Layer 3 of a small transformer language model trained on English Wikipedia (15 layers, counted from 0, width 128). Numbers have three digits each and are written without spaces.
In attention head 0, each number of a token's query is one row of weights dot the token's vector x plus its bias. The head spreads its attention over the tokens so far by the softmax of query dot key.

Query weights of the head. A number n stands for (n - 500) times 0.0015.
q0 (bias -0.004): 428449559528310364586352352587285398515356466545346444463454380518616354396397535566676613551696408387588690527480574404364497420441481527424339538538611592555575670484625473370425461549500486601470428423484534379401632444523507400468525456490659610456427360355541552493528465479456423566586490527312541811616593650463458503555482568562149532474562621561579669575529533353543521458443
q1 (bias 0.015): 559471370515157427531443287473385613588690500539678665513430487425422372561522496300580530521621272447465550421586311545500554538407589551636386644568515477405530490616539515429600424470595694469593435656503503463680586580403447405624582412558592490591500427539672600431546474629521616511419703446373530559671511576389593461401430462635363658650471562637655519397560494427500514562649
q2 (bias 0.022): 362460495590479515689413486495578375637463545466363515547533430548495441497549471526530518559527531409492536470507561610364557386468513406414436508672542459575538484599437412455475391513385500452420488508471440481357396375343578479435531486340541497406486489480486599478396410415330335514432471624345637680452495515648548591460674643482470442440512510558583529602561457702666476566459
q3 (bias -0.008): 390622723548465627431680553554549515720486614616362394526598403712543428674444479596394495536442570497622500410523429658597540642487555556571465594522503481782464629598445383509563361438477509395464532564530521566432329480592604600488441500322522626631576403555374461668514535379305374658354446635489541762518496519558386441539690529427559603375467427507500607618574383618589447458445
q4 (bias -0.033): 497352597616441401512315471538605443352406347714675365464431415359375513349389560521500451579509648539479629651420542567434527507526396506444431479637595557293442511604376340483759596459439646328805632624673493485571494503613398618427585560401516410540586382615383671453439485419716528557568504447418217605591505681337585657304304354590324528622551500188793512556604535504414658456513
q5 (bias 0.028): 361425338457354448587517746605393574519449434320345668648396679401260486313485432394361461486527317598598560576246379699371368627653637548697469636301472369529503405555550540569583470484528600515727336747513327599564466547238546500542298479492561587536741426632567394626574395257437545390628577476594388441349588302445433306641467521493377577566423412431603406413557537733497474492669
q6 (bias 0.024): 549648546497520634510482497648512556612412540392604449529561536541654500443396452457665331385469535471478389421571609628513520385359556500603503522822460471671678671503377386445389424569450428429375520529369589563400387475589540550468584480402583668308444422484426497588418374420389587475604532591397653664586450332426522747432634514293576528377429515493414565605331425566714556581500
q7 (bias 0.003): 568597512509507647683533355433478403350520669571745346556333412388256432429474418295756487479487410360519421464660351423730295485454689595431510437789581529478357242809546734439306630546611338380478459504349533395669480573617570533448460528520649612700402588413601407405536416511497445451256470539641579391583592554742582555350561557394403475421494475664406329435584523465490468409331
q8 (bias 0.001): 474425222403822489687433574443623415528505412522463616467395463471590456394597540449652478478465607498628713486641466240691382472598450456473558457529492549307544477559660633459478529414515464506497521436586478521475612505455489514407517379537457523572445535406540539431503497457505724550576486510399719447553545436528513535403538726552610523584582544571488580343543530539586519611564
q9 (bias -0.033): 453388403451675522670636395470519408456529494473455548500617414515550614449614449387500612470396339513563385415617355371756487447470329440552488627513538699399480446474539488558551433427551558422475303529618379397308574563537469598364623394537602414461589615506580477554651373410518609590520535390441658344382548636633489625362488578607527486568459525777506467465751455460440516799407
q10 (bias -0.012): 442497540531538576549500587528541575433623392548660553406623519447544538341577468351382574313408413465488576366585275546457304688571562556525514554560592574623436497676248613529616453503535595555575475591554379528618606569650478607591223426427476563665586485477508559412389509399511366450412527473576486482546502620555489558233369597495506416591466468471620497475556474323334376576492
q11 (bias 0.007): 587451697591603471397586419438450514243549474693518350461533464486481586504424435598493434434318537427391286281390434611235585396504440441410663395709401511581503664587170469587528363583546553575461359456638704443446399406839538471554493584527567464465630523418344504539600500541500707622492309566513851756539408506739548760305514619466636377416489433679379472510473449337553629500500
q12 (bias 0.003): 813303490570559576384558663384538287244546629506577476324571340527456403429490502467397387561469642532618359564506465416583313557520291552368583625464585506537455561730451369339558446650299494472531384585423575580560380451402531455488522458493434371392655467676569503468566470391503415557612597437497576698575524533525443512447263517436480565506456577483519350349539398517632514372570
q13 (bias 0.029): 332531403456489550483587252604364402534476454555388672577326642638279500469496384615260390544650484523415377507448207424572784668584564582452685453477345418594470722395448426627437500564587486439335364484256353654404490500480512488356607228670598325476602380426583681623531723584133481692414547546565527576421388430526538464732493306520706360350389358583320474439355593488626513536579
q14 (bias -0.061): 521363368509551588435429467383587378456376408648522307240445309360421558332615621550565487631546616394511732400587534333327464592461481361269442474481696697532305578647470511450691716446496388496590589409561648488588537543629408452604529448544611351661477346403413837520427553465562445382520560469526382555572549650680530569531232547571508592500489550316579649394619609290369427466370
q15 (bias -0.005): 429332548634668284473405441645528622614424561373430649547539632553493684550644488670466694409618486577416423551478513635417806462573606509588532444457465423316679451247705466598403597529493663493459500514409462570281604440496476567366671594613484458515404653567628573667355493447382642547768461349354525351459640307480500454733568446518496500673537636530496482597342559673569458424490
q16 (bias -0.013): 576423717745526549664508522548451527306552467670589359476723567651311477784554450594417445449465569515621475517330549629496375609370511403405507486410350507390467360385343323693255466674500497479545497507368465339493532426590363489586401457561299364423683648226583589489407533702264482481451637427427576479312367558549484327574452432364534444629363717492561521349597525586408536460540
q17 (bias 0.015): 414384399500457412289202564575556770627419718334482483488513658363183392558532452600317445531610558518511582647586526367382576574548637570558385439673617454690506453567489633641514529489420471581763728566389476888401359490365524489480571602496369482667344578466693682450366555396437654440462551435509424665274502313483509433507473575423578508467513448512699558635386402571380506379535
q18 (bias 0.007): 553440623523582223441518316561550557597578485442424584484412664620490762426567570608444558500455738537459430680300506675546588406526635318520509455519303422454532414381575558583403616374598645531429653429481618467547534383467512364562446409582452599389455510445426570594338644587491447553561632439404538347351432374655404331546509445599304504647433571562387448518386486610527468565582
q19 (bias -0.015): 586390631516609668587489520408497324576535573722513322489456461593686359564468579524754555573520739425679503567598637563490300330573430446565444564571465518515470397736660576324406470483415349625581518474489621440655540486641539624458529618415537648517580374447336400423523441600598358421473484545559447531500570486590387467374389666533370630530655787431445546373548480503571438343457
q20 (bias -0.015): 536378537569464606777576376555549470338545663418800419604543445581579677388603521539625442418685605401539412544628454657371470384285618369489372504684393604586632331701478412455333526463576539458604332733503583354617519606732500571463819569405414299550486441637397812508583390497553489468629619480263525433497591368562601420389380422525717645612473535561489454513580551392555473398358
q21 (bias 0.012): 559503446377461299257573474346655473449407541402432622530326584394391621334581433541497556583503373541494270509462406426537760430678493495432580578376635463431468584386559435478672617390548365516384494395458437645328454451273590465473468497617741461503575527576491396558555510436449659620664477450600371243588531353588617627633547415561436391222515472559536404536473600409644453454468
q22 (bias 0.010): 633379435444563309432337644487584619551559368320455721532541551510580503323541569602413533470397681650373455638339594545308500459539407453538614600242513437510543600461496408573687492475603669713517487496473537655415747207261531579407483487585500503428599457593487586422475518308532436710482416427464573615524412429336445526475566575500658352564549696685570565462283402558704509408618
q23 (bias 0.003): 462611556560553459595486394531290562537403496437599217438621439330561591367307538507628457386275421493615612429541541437483159593342445651551402541617327510528420330556138527706426491359566279480592591538585760319634541301621491426764112389465609578371430432428312294391331251360523480318504567622605568561552392324560507611160480650400418718386509361252679479572558369341514441732566
q24 (bias 0.017): 621446516542552474332407774457427391522466302625429348231579555437563455711466545532351487389467420437541632446409490372473548604543290376649383579273449377420457703406412518406661418453524476618522275404571711371589386480421463481413270556792289526415611585484308359477363592610639389626468322489656429577558466728373427223384540701552504610403545598351473487379461324610506573488697
q25 (bias -0.010): 583588520588362507619551437554419486522466565568526200463524387472409479511511510462598374547444538415594645396732568373434436555337550615491383440538360578540436331726270471594468473267388251452656597737561671355630520510594511414636407396408487560402418403578266633436420219387521382331333697643411566526595397384624487434179453745613375762441469373254667484597651374332391433607450
q26 (bias 0.017): 352551534474470484311554625573531373460634401393448780497507530436462673548476473548138414515684322591304514481482350267537798698479612483534489383512474437453590722187574408434714538671504807386430355496483297576298471698319364456164532396491256448472566579615556630656475661523500567578747496435450415520668448596227567414695616310500798446574315391573411541607417504416441510525621
q27 (bias 0.016): 636533625430301350429520359524415463650477628565579531326454574456393550325583438503371528641430467427504529459568141389686565635687507469517593692420454377524397754575533586549445605463684375496535500588500619409479410426413636500614482594693475435660657481506439549525313645466631159755473463477720368596592565475658573540504368405475477708316424538787416392590422433598553430360535
q28 (bias 0.016): 405397564630421408309416586493566433465548373439218668399516687644372422403700462503293439687541745455457421350420305688268731630693548424467500493432549472559497568574748612232588557563367487486569474482568410578398481500522650543467560569504660464485597271509483611605417668453573272481583428475484454440531525653670595393703198620648422649543487397519406473707651437519509527445587
q29 (bias -0.009): 415536439626556364383597628474440426449439352462430587551531437500587472534497467591506271500516466592439511444429603618323406603395592315417472347642533515414448451325503407350465451649412589272500327306497420439497610552603334466386494429415542650383498427460440408619604456517474696386643609407354522425500580660411524377661438606452366535684394467365494591508520446426503531437560
q30 (bias -0.016): 289457558306254636552771630553697673473344651620508274562413445470196532544406445657378541429715385573492680432465593370354605418508573534460525338269450565458479314525577432705388451655425575558489668745537431570313377645566479614427719369462432302599430561449746652457651642422218663288400508586643472419243443341431434563691557342374541389562479470568556470391585695496351463476417
q31 (bias -0.002): 384479727536569517693527539464553532614479618552456535554519450612597506568490435598349661529587401449527470471454429545346640664729402356595213711373605578559516466270656645484474473757489657530520362593632470401480555603699605693367638569540379439556482676500503426545533608494437433542550352402554456450331614552602359595798392488353560554578569618672383422628522566482293486351571
q32 (bias -0.004): 437590366578507377631653528504621724591442719409608839667617458673305229536572476456527700527535371607628461695493310619426513567409670446706265692524795461531460335608635546542542265508368711433543500749642379500734550428311530564388512459633523472451338599517459421609521455462407614525229322486571283461336497596492390153628431511562303482570470438336532391459744525513400483484553
q33 (bias 0.021): 361474632507642625273518540621532686456533526647667565629660653584470727402793508607362423236575541647427421590471303603475517641314858368643586573434444436563597398246417721598554491428808593400579312741458413585548318507645577764542629338678383524557633361585443508491325596358421692507595471526633596412357464448468453466538292419447670477466263413553232250403336522347364638462563
q34 (bias 0.061): 507562348377410518421692539486486581507556556417642740669577705503377437409591411294338416441708295506554382396526391592740631400549681389602433507482354367398534358485611683560317463519546632593489379593525535523644601578405393457561399581675425423484548711557581504469656493623429646362465331449712371329507493341641465317545612576487758353655429440649478317306391526602391586455604
q35 (bias 0.023): 665550493400674500375493477475529494227732429488760632476524529485710604434477572337664494341514760508464440466427631600688448461554460337429458624493402373406480327724570519440401514486583402545428464490435627469713570500285525513485635488737534533410492665628536639437625540528512593529628513427417577382446509522516601451315550666424670595548466506542388475329463477507612536537646
q36 (bias -0.011): 555421411482455546584580342458543382408510545435322448423510511551448525539590507546450568539543450468511483516483562446455593341486435379628565344481555583645623492605469484632482440491392550446259538394271644640481434598351564372531500429301673637434534568440610403594500466546363516466393500487454642551436536420543456559480621565339526346510504630532483598538533381514613428609441
q37 (bias -0.021): 534611514596546605558448580434643386611392515554414338448388465668496370530427564638628657570497614583391465532556606177585539441393267517624342513480690486545528520486581522452651546521525452468436616412526745244661702331462438427549536558305458643497454572370342521477376497669651239599489480561602496497432523375638359373497576494560483567350672657414399497500435544538432444402398
q38 (bias 0.056): 420613597406407411555601378423471486421538505355512697597478576416509426452530373409474479489513370330461526551511361493552605453522509561549522578551329460393525449506808628339364433407640497523419357524737425475476626495563484536492470569363466386363479726562539388493617460452439614426528491534584451312523525474480600419654632451632562598580390321519621472475525577509515670613619
q39 (bias 0.014): 442531421556457344442411517509602515671540466431478666508327603589334488624569372601204589608492382574428589361477443566497483630725497481537477365411529435345500377461638650445434500572590500411582555519619433539472489494444474519667319483608312538606476562442632523554520645473447475431523519480667311318344556586491506297659518483696342535651481439456570511483500603848338481523524
q40 (bias -0.042): 394386425551547437548522440409500397336432453402607340408326238352517370456461645540588660693486660487559698492546568214480580547365459500380554492576716719424317429578585549275485586426521471535592639391670585483520709592670399417673551405500523219497291496383445595432408492366577352301462664453413463310423557612508647552512432482558273705522619439228700598453786633302303443375414
q41 (bias -0.018): 559440321384583527562432396615628447417473659433570434411267388535667592287497656585633526542547585565390550516392698221766550331486292372380543413405335592571428682605689347477580588232496482543267652387506471549523512497377424410593626364314512483416547455547466448638524579582516586358638442561571358418536502374454482531524600448538465481432601461576368557398566476650523503551385
q42 (bias -0.019): 598350643638486609434701598627474486687469697500458404361514503532540344317386523481379542543187584656564537464361586371574295328563555845586549436377479461562570618701504247515532668740282648675592724473533629690320446469572446583370481339460430530378438422526504575544436395293570329460641473516490496656711479289655346443340420383497476504482426606349535390563539570551568265492420
q43 (bias 0.054): 408695556376334444394485461322555547677762421373350764686500655597401524520500445404361486608556470492520394618551324540603666474455514557570570460470427295510598527389582544455554362580557515520594475551451377500444500527357618483398500552411301610454461676549562594585440562522373369529429426458515610484474486451426518379555740439563699568383419387593379395626369417799554588555598
q44 (bias -0.004): 518575426350594608465356380460538464623613497600382364468301526569608268548417489581494514497542658371599480362457576300589537481669384563415650333477550434587530603563595466395485549566279383528432624412439494768506325569564673494557601438514540468589443487411646463483460526630455522424592374599571511522385456434627392404629478544450373576352698451355325470415467545487585356215428
q45 (bias 0.003): 447488409469456456563518779381641515585572366460554594545535524458463339497570485381463517610441400578628593420557360546434337680616669571582456641416608506460495365570467652426652481590619678660627479523528447537446566583241447666390351482510342670719400623553521520423503484452643336472188513428579458453425491560478316351513562724597530518621568596662468538468623542607431429556507
q46 (bias -0.020): 467350531521515506318463552637583351429382438649454405383407487445293563484673480589396390594305711588510557281447464464402476577419486331416521412602485454399487670432316366594665633517573521487595584513503649456368477368606404438536662443653477418508546473432314704528331611417503564684510645525370592772548401587738538613429403631590497463606392465574401592482454428377461508540486
q47 (bias -0.021): 366436422492447292411569261633410620483558444503517711565385472439313568603554525560365629588512397628331500451467383437591723443384444419463556473431497533382445517369479426562526604401717654417507378555477451369406582430347380341453376378620469537565489479583627641621521573622475683575432596364353604277348526622335608554714634262570514401550456349515407590297525575652430609691417
q48 (bias 0.024): 503567419478343410471443488340536613404361362258517522394635651519376739335507531577477413596423541362637583433578402581355383517364517531552639597663482514562510611647425593632548463528657442434636509572405477521447410380595596450715490668371646318456479361377400643391419479193600378527493578569589330622513523451539527597320303588561556602519434558446802574589440464325624460641533
q49 (bias -0.016): 477455292407457445476556373631448726402458574420631518624491546421418602506398496500413583441462265628494443524480460633670543396358661476560546400531548525350538512322347346746488545490513537390434509497371228516337444458435453593353534549530489435559437645508645442519569391471327778538540620476418584353409536399428599500532673305495558370532462464637535508560340561588556468560372
q50 (bias 0.005): 443483281463486451326662549506431537400386500500457379413641470460549435648552451581467545512462485567748449362456564446566474521541475474619570466357452513352448691526604447609468455522458307485509469359450405455254313431558585457594485420615655457346505332422500286495448440263494654579689397625503297407548494529393516454443406570455378569392468533474565634667592280561587406572592
q51 (bias 0.019): 620481594464554534455426497520456359429596666690689562448427511442431516569421468538540574579606257480335461516540453266724376446489436591618607369458472368374535628575623362530507575586562491615410357444372416270446278429406495524414449631588547600557647635446599393591494571545510574694737441524500423524681625577326619426475748294452604221455487709541385488335397533716639599366510
q52 (bias 0.006): 238622576367412441345563612437532728568506518588342456431370527537503485437352518715257545516544447500424660389429524232561815572497438486636524427310410490573477583490669478538531409534405584519497601490557375555402305476469498497589598485444310368377567469514669479626361612506399497494629326572730430468275480492385348522769551536463452556405485325528530494467534526538378584588498
q53 (bias 0.001): 524666414423548468425544509560461518645609324815487590448473388614327356530490509481386438591416507486418705472374416493561528529466632414367611500464467526528356665531399544557313588415692569455494612497588417476581512553383502301515471512496364546548551374386638650475518658729488448682236520532459608539372480730481552362520544485517360422552411386528168601388445459623351578651544
q54 (bias 0.013): 564434333347319520518586458583578531622392652617600362467497530522211506386497489449390552688526537313590705510628433270603599365552628562495488437628591500613459644791551573638513626531525470471564620660440542632605414596493620390407596414475496386682482300393680691316488541330602520685461487580606461611545585483513553354311413324532490594485503561615470480549472417490540421486397
q55 (bias 0.006): 386377393434351508435572686422634492382442551293427621407594542616383723397756568583235371602647772586594560332550387481284582572522664336573559389280504458426520685562649390533581506620555749391459464631441330625230359768563516658341978441486299384596613434485524820573435632294536387568568470470500490659512562445492443428615385624452728669753290479702496456791300360478595322277551
q56 (bias 0.015): 509543447415675299431428452530438420434658483343490691458389500688654593532510504594346607379575561463430316533420315563660894478513474324569518567558532531534510714331568506491524495556530572463457371438369401523428440395583608307479550500676558392475522599580589424522440617470476534783796481471492511350438563587574534503493494480426444582456490472643327492623336494411574457455569
q57 (bias 0.007): 350514584540367479567656516535584566709500368599353405533511447610396435494540420680411537468449559384616735327489419359440542639551557518543444598435413575536474586605648658630518382401556570422643588610640554599439500550619583537668588480448355423601452475452620567538355613410406364375334460543579471542323574474717440569551506614460308694486447396490494555636615560606434372497519
q58 (bias 0.001): 580552496456430435330639400278450375543516440324388568524510541330661663365525604466535353704439383680562337490529437703440488521594598460508573529551480447381436405323418407350490592342650582269395342452644592436267425598298593388830310433531600693500390279449348304683516511397598589295681684518353530386624555463475644622620556510553492655433393391566570472677442548508600432500574
q59 (bias -0.020): 483355258453517485628533435532561473406450667465379503476312479569426315448610544612546415640442737426573590367444583761549372348409398500312746482530417591542367533874665528426388444622293357478426398653560457446587516447642544580555827554312740460459568083481425504514660526396537493448384426639445591658479558578621526449466352503722454517622525397535433525301717494561610444474508
q60 (bias 0.006): 539547628479337596496522589506544524633448341684555318379660381482558432455448500508528597485375425389529747457500550390394302545436487410565435687493406533612450497570671727500396355500623471582672440484658751345669465512608490622611503581514315574573492553461374450360520669576734383603380343575671314576399622586484412452463484600461392504536534706458448519435548511547503481517482
q61 (bias 0.006): 654359287532677430776259487350622596605535474385400500420608506584590552525628630548631629442390762494646663609532578441533326525541423424578421696345461461507503500589434700778598469345636370601528737653475555556634643439429631454553556582580471554515359537401440633306331471446480290531357514558465584682365500396483418520320575646460619568510650713611536555608410453470610349584562
q62 (bias 0.032): 684548365479455347161275626508647421657488371702283654327382609512205463509619356564341401703282594507664590449369298272532481701762427489386752451343448268474285803389355479624584568459670331609521582523542504657417353222281600332727377578661454584638686326295471574507215718609504509754514464562535526726638351602638567525527551536542421470365363457586437481512446429662542492359630
q63 (bias 0.011): 523348571598477617301363497585489320479548542500378513592467550490462392381586400509365414719704468422561402466397340441323652729726407564444513450395415378441486554507471534304469534667234666472441589391605420694560660606504462614307493361592348475481575289360597664531494548655387511519591435437459631549800392534559506543725228425392631585470530642481504271510530728414589546328558

Each question shows a short text with each token's key, already scaled and adjusted for position as the last token sees it. A number n stands for (n - 500) times 0.00093.

Then comes the last token's vector x. A number n stands for (n - 500) times 0.016.

0 "um": 427501610618413575601608519462476500524582261379467446529484498499532504532511544515492500460424385502448523597518592450422465499630556564572488529538514534496530542521522478478510495537488484
1 " |": 526444547594379498560561568477478581472465294443495519525603513452541511556508457500482486485489500598543622407547555457454436509562578553589388503426468483484514518507453511477493572572509502
2 "\n": 507512594635413507639524498460454595531550276371465545464476502490483502550530523487473473503431576505587652521462613462417487468615568436563469520487497545515523559481494483463513519487505479
3 "|": 458436521543446504608608487501497601575547280384507485465577535491513482514491471513499488476530513486545644432492553407395366510603535485555356505455477524456485515507497470468488511513478524
4 " \"": 506496506465454492560621520452483646572593262352469457477513501511522514560512520512495503471441432476582583508449624429389416495604586491543439507478517549482498521503499430508512482466508529
5 "D": 586474450358412516536541555432407590458557265482512498543550518499520459530452501485534515495477438580716595480508583501406429406646560562577509469474445501485507443507471482517496498485505539
x: 611498478503473534537506476484507514513576532483504499452499466499505586507520451407471438511544537424468491382553396458592512533533478457605519574498395323531538506506510582526459550484561525476520450512403541484513455586543580467524538417528486455519452510526521490566468599462492475492493548574472490614420386455558627470440514537533586531529183524664485411486443418517547492514652
To which token does the last token give the most attention? 0 "um"

0 "*": 536520579679399479606510529412448636505572212364503429550466503478570516583507547489473534448382669641441582575557518403410512464570531552630487509527488514469556491518489438525481503518534493
1 "D": 467519666634409507601533565409335606430577205454507447578525518496549459547456533471528532490441633425444637550516592480400513437648576588622545456499445503483526436520460484541496499500507535
2 "ong": 598621631489424554682455485414415495434610198518427519564464480523573511522464554532516512464478502442558556543383624451332414475677513497498438615516543520515500550515543496515479518556511497
3 "t": 528579544392412507602575589451306489373604266482468547584466483525529522472513529485483537491406742570647580578481654427431576355610593470581508537550568504492533547521504508517517481551543498
4 "u": 469534482462311497569581505471397477362581249443488483570441493489485509483473553521478491488487815693666490517485749520401527399615518491540565520558529544515555579486528511491499538540523460
5 "an": 319485439526356478526528503485440556444521196468501447560465465501554499510458526534508484492459616631665538433488694558380486383634542499534542522526560522560558569504565540469518524525550414
x: 493547396465413571546507628506494512468622553513474569596502519482452446533600378447535445530487420545556444517530608455483558480459561428600468581457562390521569429527561530587553298541393515486549525569345505498571417425430472457470565567520543609446581476555520535374562496519435471534479453541432512547531378498386532499455428518469464517444366521540476515445566483513555564504592
Which two tokens does the last token look at most, in order? 2 "ong", 4 "u"

0 ".": 465376612669351334672620520402367613543536236454427568476518502483454484498502519487520511489471558475391550502493647412379416456632620381604372526489526535494502580543507484485533495489513512
1 "9": 432388645607290402636622472464449681521569284366456522532473515477465505513542485516527497492437558366430531555530622475475456498614485508719508508525439474462538547526457527499531537499518486
2 " (": 500385583545423500661566555504477710560492184346481436467507493502517555551541469513482463515479593507478699426440649483347400468653483515639441526481504557502475495508451470522497508511506463
3 "4": 398453567580309487657594469466419625535557206368495488495524508484514436482435453524486485515497310391689597473575571496389476537654505522625536441527415527475541521496450531477522551486501478
4 "8": 545654533486349560510489477488436621503531212398514510495471509470513458532477471513505479553482484492854569350489667568437473468675454582618568452509443490516554511526434539478521540478522479
5 ".": 534620399398473462534584570446325565527518170457469510467500475501488473508476524494503499508471560589717609364401812518390437439683591385557439467502540572517511539526492487496501487475515504
x: 577495493397428559506482655424552470465524470521561550468524480569516604561455409547539427493511406389529462474499565466551552451555427478527487485525490243504636464559536467502558462488526572494519446530414513506488529496473591473529546577457532586426594549489465442501481436455533486460511503676623366579522505448552500497473500599474499544513397541517484504513468466591523320470645
To which token does the last token give the most attention? 2 " ("

0 "6": 491406613641351496633584544472383575445567280395480453539472506480511497531505522514510517509431609552354522556533628490462533508620533554625547481525487524496554523525450510505520532500519491
1 " (": 542464571630444515653525509500453675566501222396518433454516479522523522544496474500485473524499606603441615511427573488331427488620479498579470470484512555507469443493465463520469485481501493
2 "6": 383412633578349516636548460415399589495534303404531496505517510469490460506463483489497520511480540438574577476542541526434488552612498509616540410518414510467537474496414502515496528469497526
3 "9": 497611636519315516544543488494431609511553274414510490497484493497490470533482478517516489535472442365722563452476665551439493480638495566606540442502458498496540487517434523499510524473526516
4 ".": 542618495461447442562587552445352564521518221462470513480505482500488481506488516495504500503469495474719619394428750505401439455652582407557442475496529555508509536520491488497505490482515508
5 "1": 604618466416417442564585511485446656537535316371482466538464534469491503489522520496514526485467506522638582415463731466479464497621424459671527504506443485455524505519479511525520517486496497
x: 510524469512539506551459491438431444451507420449557531497571524530570545544510408528633450464635516349478432481538504556456530504513436412379470514637445353484640495450487528408492424461524526501445352441489550497521468532530608472442549585471451442505542572609463493502529419439497502485592496638511527543495537413538734531498523547453473588459453486484549453448466427533552474424630
To which token does the last token give the most attention? 4 "."

0 "ore": 391432572587426529638599472459436542483579256437475465533460506515494510519511521545488494467441370463414461578526556454406463456626565486546511525555529561499530570498541508496499517498527463
1 "\"": 419421621552451477603632546461502568546555318362444460488495519486510491511494558493518525484447568520447599463478619420453470576598513573574481486506480546473503528535450442518529467474484544
2 " (": 460384554517446497624562539468448643551497270361487432494519499506540531549527486521489488499464600552522649447521596458405444539615469557612476509489498542486483501514439460533489508504501485
3 "2": 386408550504375472616568512460431598527553279390542474499497527470516475489458511482458509523478369416625602539537546458410518552575439512608547452535440525471519484509431488490491522501478508
4 "0": 521587534491389480510548479464462630524509325401548498520477506478492467518474515500517508541491490498718543412492629541451497525623455543615567404504430477495551499522433525499467517464520523
5 " S": 561453447424348459559597551497426620506585243417511462500538517498537445522450510494516510492482403550647598502472588466398483411632559537571498457485490512487522491518510461495535489472502522
x: 516473465467488540491484490469483482538487506454495464473502529510438523476501376473454301449504448466514485443482434539470510544447490486568480499468453219523494531511441448555445442523523458513508466531467485456472455528515536485485548506494531499452514519471487513560546496532445477536467546578525503560504404524555584523456501480534619540474073485529442397538501492519512487533598
Which two tokens does the last token look at most, in order? 0 "ore", 2 " ("

0 "or": 352442563538462513613675480474494586433569283415455470534479507481489509535520541523478483479445358388421499579524593476404483413618568522575529500552479577480543615497515503458525528522523471
1 "ce": 557505612576405465579666503461434530437570305372479473529476485516472508509519530518489494500422120353486545543476620457375485384629581544563512487532511546487544554506485497506500493515539490
2 " F": 468573565610381469651627542547403624516567218388462418521531504526518465501468500522504483491515567554547593641522605377383501471630598520570479462501499524496505505497545500505516509487490508
3 "ive": 570555575597306542607600485455437580498580186396464485524479513513522479525487502555476467511471501473674556529539620461377487506662537583536526477533456538501524538497491519496477538489518495
4 " |": 469465451407475428551619591509481594502460245442505510539606506451540524559516446528491485477496438363560640369523630481450400551569570575586373514430485494486507524510466520475508578566508490
5 " R": 522446471459391470560659539495426663511565262348473442490555530504501461538472518508527512470481448534659606510480686465429489362650560519596498475468482544475510497506500461510537514453499523
x: 532491533511536494491425530523486536497469426425447554535519526465447577491501394450501397509515439407503464507587456528485519515455449433581540573532426240537560474525475485508483494471568496443541488514474453514439458488567578414461529429496458556497443487505513575530499501484467536510526480658463509619532459465535698469451494471496569510459133500548497442541506513519483465478500
To which token does the last token give the most attention? 3 "ive"

0 "ir": 394482549560464520601595493492432579478554255405441485509489501507522491533483538515493495482485292419406450621542543424402470408606561536579500494527505522499513572510544511470501532514521469
1 ",": 471374573699458416677546518473457603455502247435474485518490504479527512504484496483504507491487597635428644467483552401390445501568487507583460521511509494492512518510493495490522523524495484
2 " N": 431562555653379453591590524499401609502590253421474496524509510525518491519505496522509487503473594558581579604527553377437459462615587547581472492513506486504507517503526491488499489481505500
3 "i": 573568557532371556573538463459423490471577207456493528540446497510529493479493532507485498507476668579679569518414619491368437396636505546516503495540505498512517512501518490503499485493523476
4 "h": 480452507436392459626508508489376505398588222491506508538435508496559500477492559461477521480462542566545499537488608446401490396607533475534488516555520489504535515500532475491485464521512493
5 "il": 357484469467359519553493525519462504445543257507474503529442489512568491480475527500505487492506499613620518488462681477409483362644521514498492532508525459532522520513571527459467484535517465
x: 522589368379542511544525516520648646453441405451538543607476655576471414485492386521585475515492455509534436496511580554489477456441552525548498479502484441466608506480634527512428456506462475459484472500450451535614378512438556490550645513515472524505573472538551534444534531545467624609397566536512369441402429416446568475542515532494594512595423511574482543509472435517532611522589
Which token does the last token look at most, and with what share of its attention? 3 "i", with about 60%

0 " e": 474557575555429490607595435476471630563630167445499493485528450505507489511487481515525465553546559418468406631361593512354418578630637464552421449471501483566494493516501533423530491468497523
1 "v": 570604626593438493581610451522473576518564282431498417449562459534538452512423494515538492513543215416413470520328637507296391397637525577548428453457513523514498429513508508453531485484512527
2 "ent": 730587692595440663571573440387417515450518220441462514517520496495545490535472515489477500509507473404543579430333602491317367445646468610525506461513441547478492483487457488511487529527507524
3 "s": 579595623541417528566593570421420516471557251348524479520532514465496506545498567475516563494437727464689649410420616471406429482627547610588476492483523504506542491543436464527511501507475541
4 " that": 530565507343484520606546553444438496416594211439429551489475483521525540555539542478482513467423569442695670408426590414379411469613597522522368586522569532507497537506492415465502488555500498
5 " he": 564518460490333568602594506506426566462653170409400559499454475538528513481534498501485467530467576531570564484469625412375466584667649470532419533541529493530494576517508480458517465532476493
x: 485521544422511415527492493482595508459523532552472482600351545487442536445487415491501407549487587424493491521502448510553449506482514460436463404514484271463557528516493536457559450530494518471530464512494492482478498464559553551527451593441451489531702463515434536528421512533496545573525417657486469599499427382488493602539565531505516501484285420542538437494535496541547678456649
To which token does the last token give the most attention? 1 "v"

0 "3": 489437574574389481621589545521420588451550269373486428506465490478543482512473525497488509515445601581385509567545593483431559470608497564618575461544491534497554511523456506486524524503519479
1 "6": 449399634602347481605580542478397572441548281382480454526470506478522490518497520500500514518441528474457553499527625499465542494620511571615566459534479515494549513524440504509516523498512495
2 ".": 494462602549406398597617554435364561497514276453440525481514483496481492510495514488506504502461442376589624413478687486413453467614612428566424501500540559508507565522488486486523505497515498
3 "1": 484488561505411420616583520482450645507522323356474463541460532464499513487521524495504528489458389375567578460512677449492487508593430480676536518517450494460528519521468514519524535499499481
4 ")": 601533537351503505538642522481555554490511312425463539529485503441483517487502533486522512510424490407648512419412649551495445653571551559591455547526470535499521571530427469494546487509486518
5 " |": 486569457355591490509581550510524556489452339467469564523607513456531524539527436522510479484488488401521535377498571532481391537563547556576367554423470479468497549519439511475521565576514495
x: 459526502467587532500430525490532473593514517492499500503547536541505519464511417472539412488478546442456467509495520494455454499434475500587453528555491202527589553555496556473482485602384524526460565344434476592551483505464629472498555528500402551460400579475513558423391498521467419568537449692509469582506430408535334484467499582402595526501517537467454514591528475504500519439610
Which token does the last token look at most, and with what share of its attention? 2 ".", with about 70%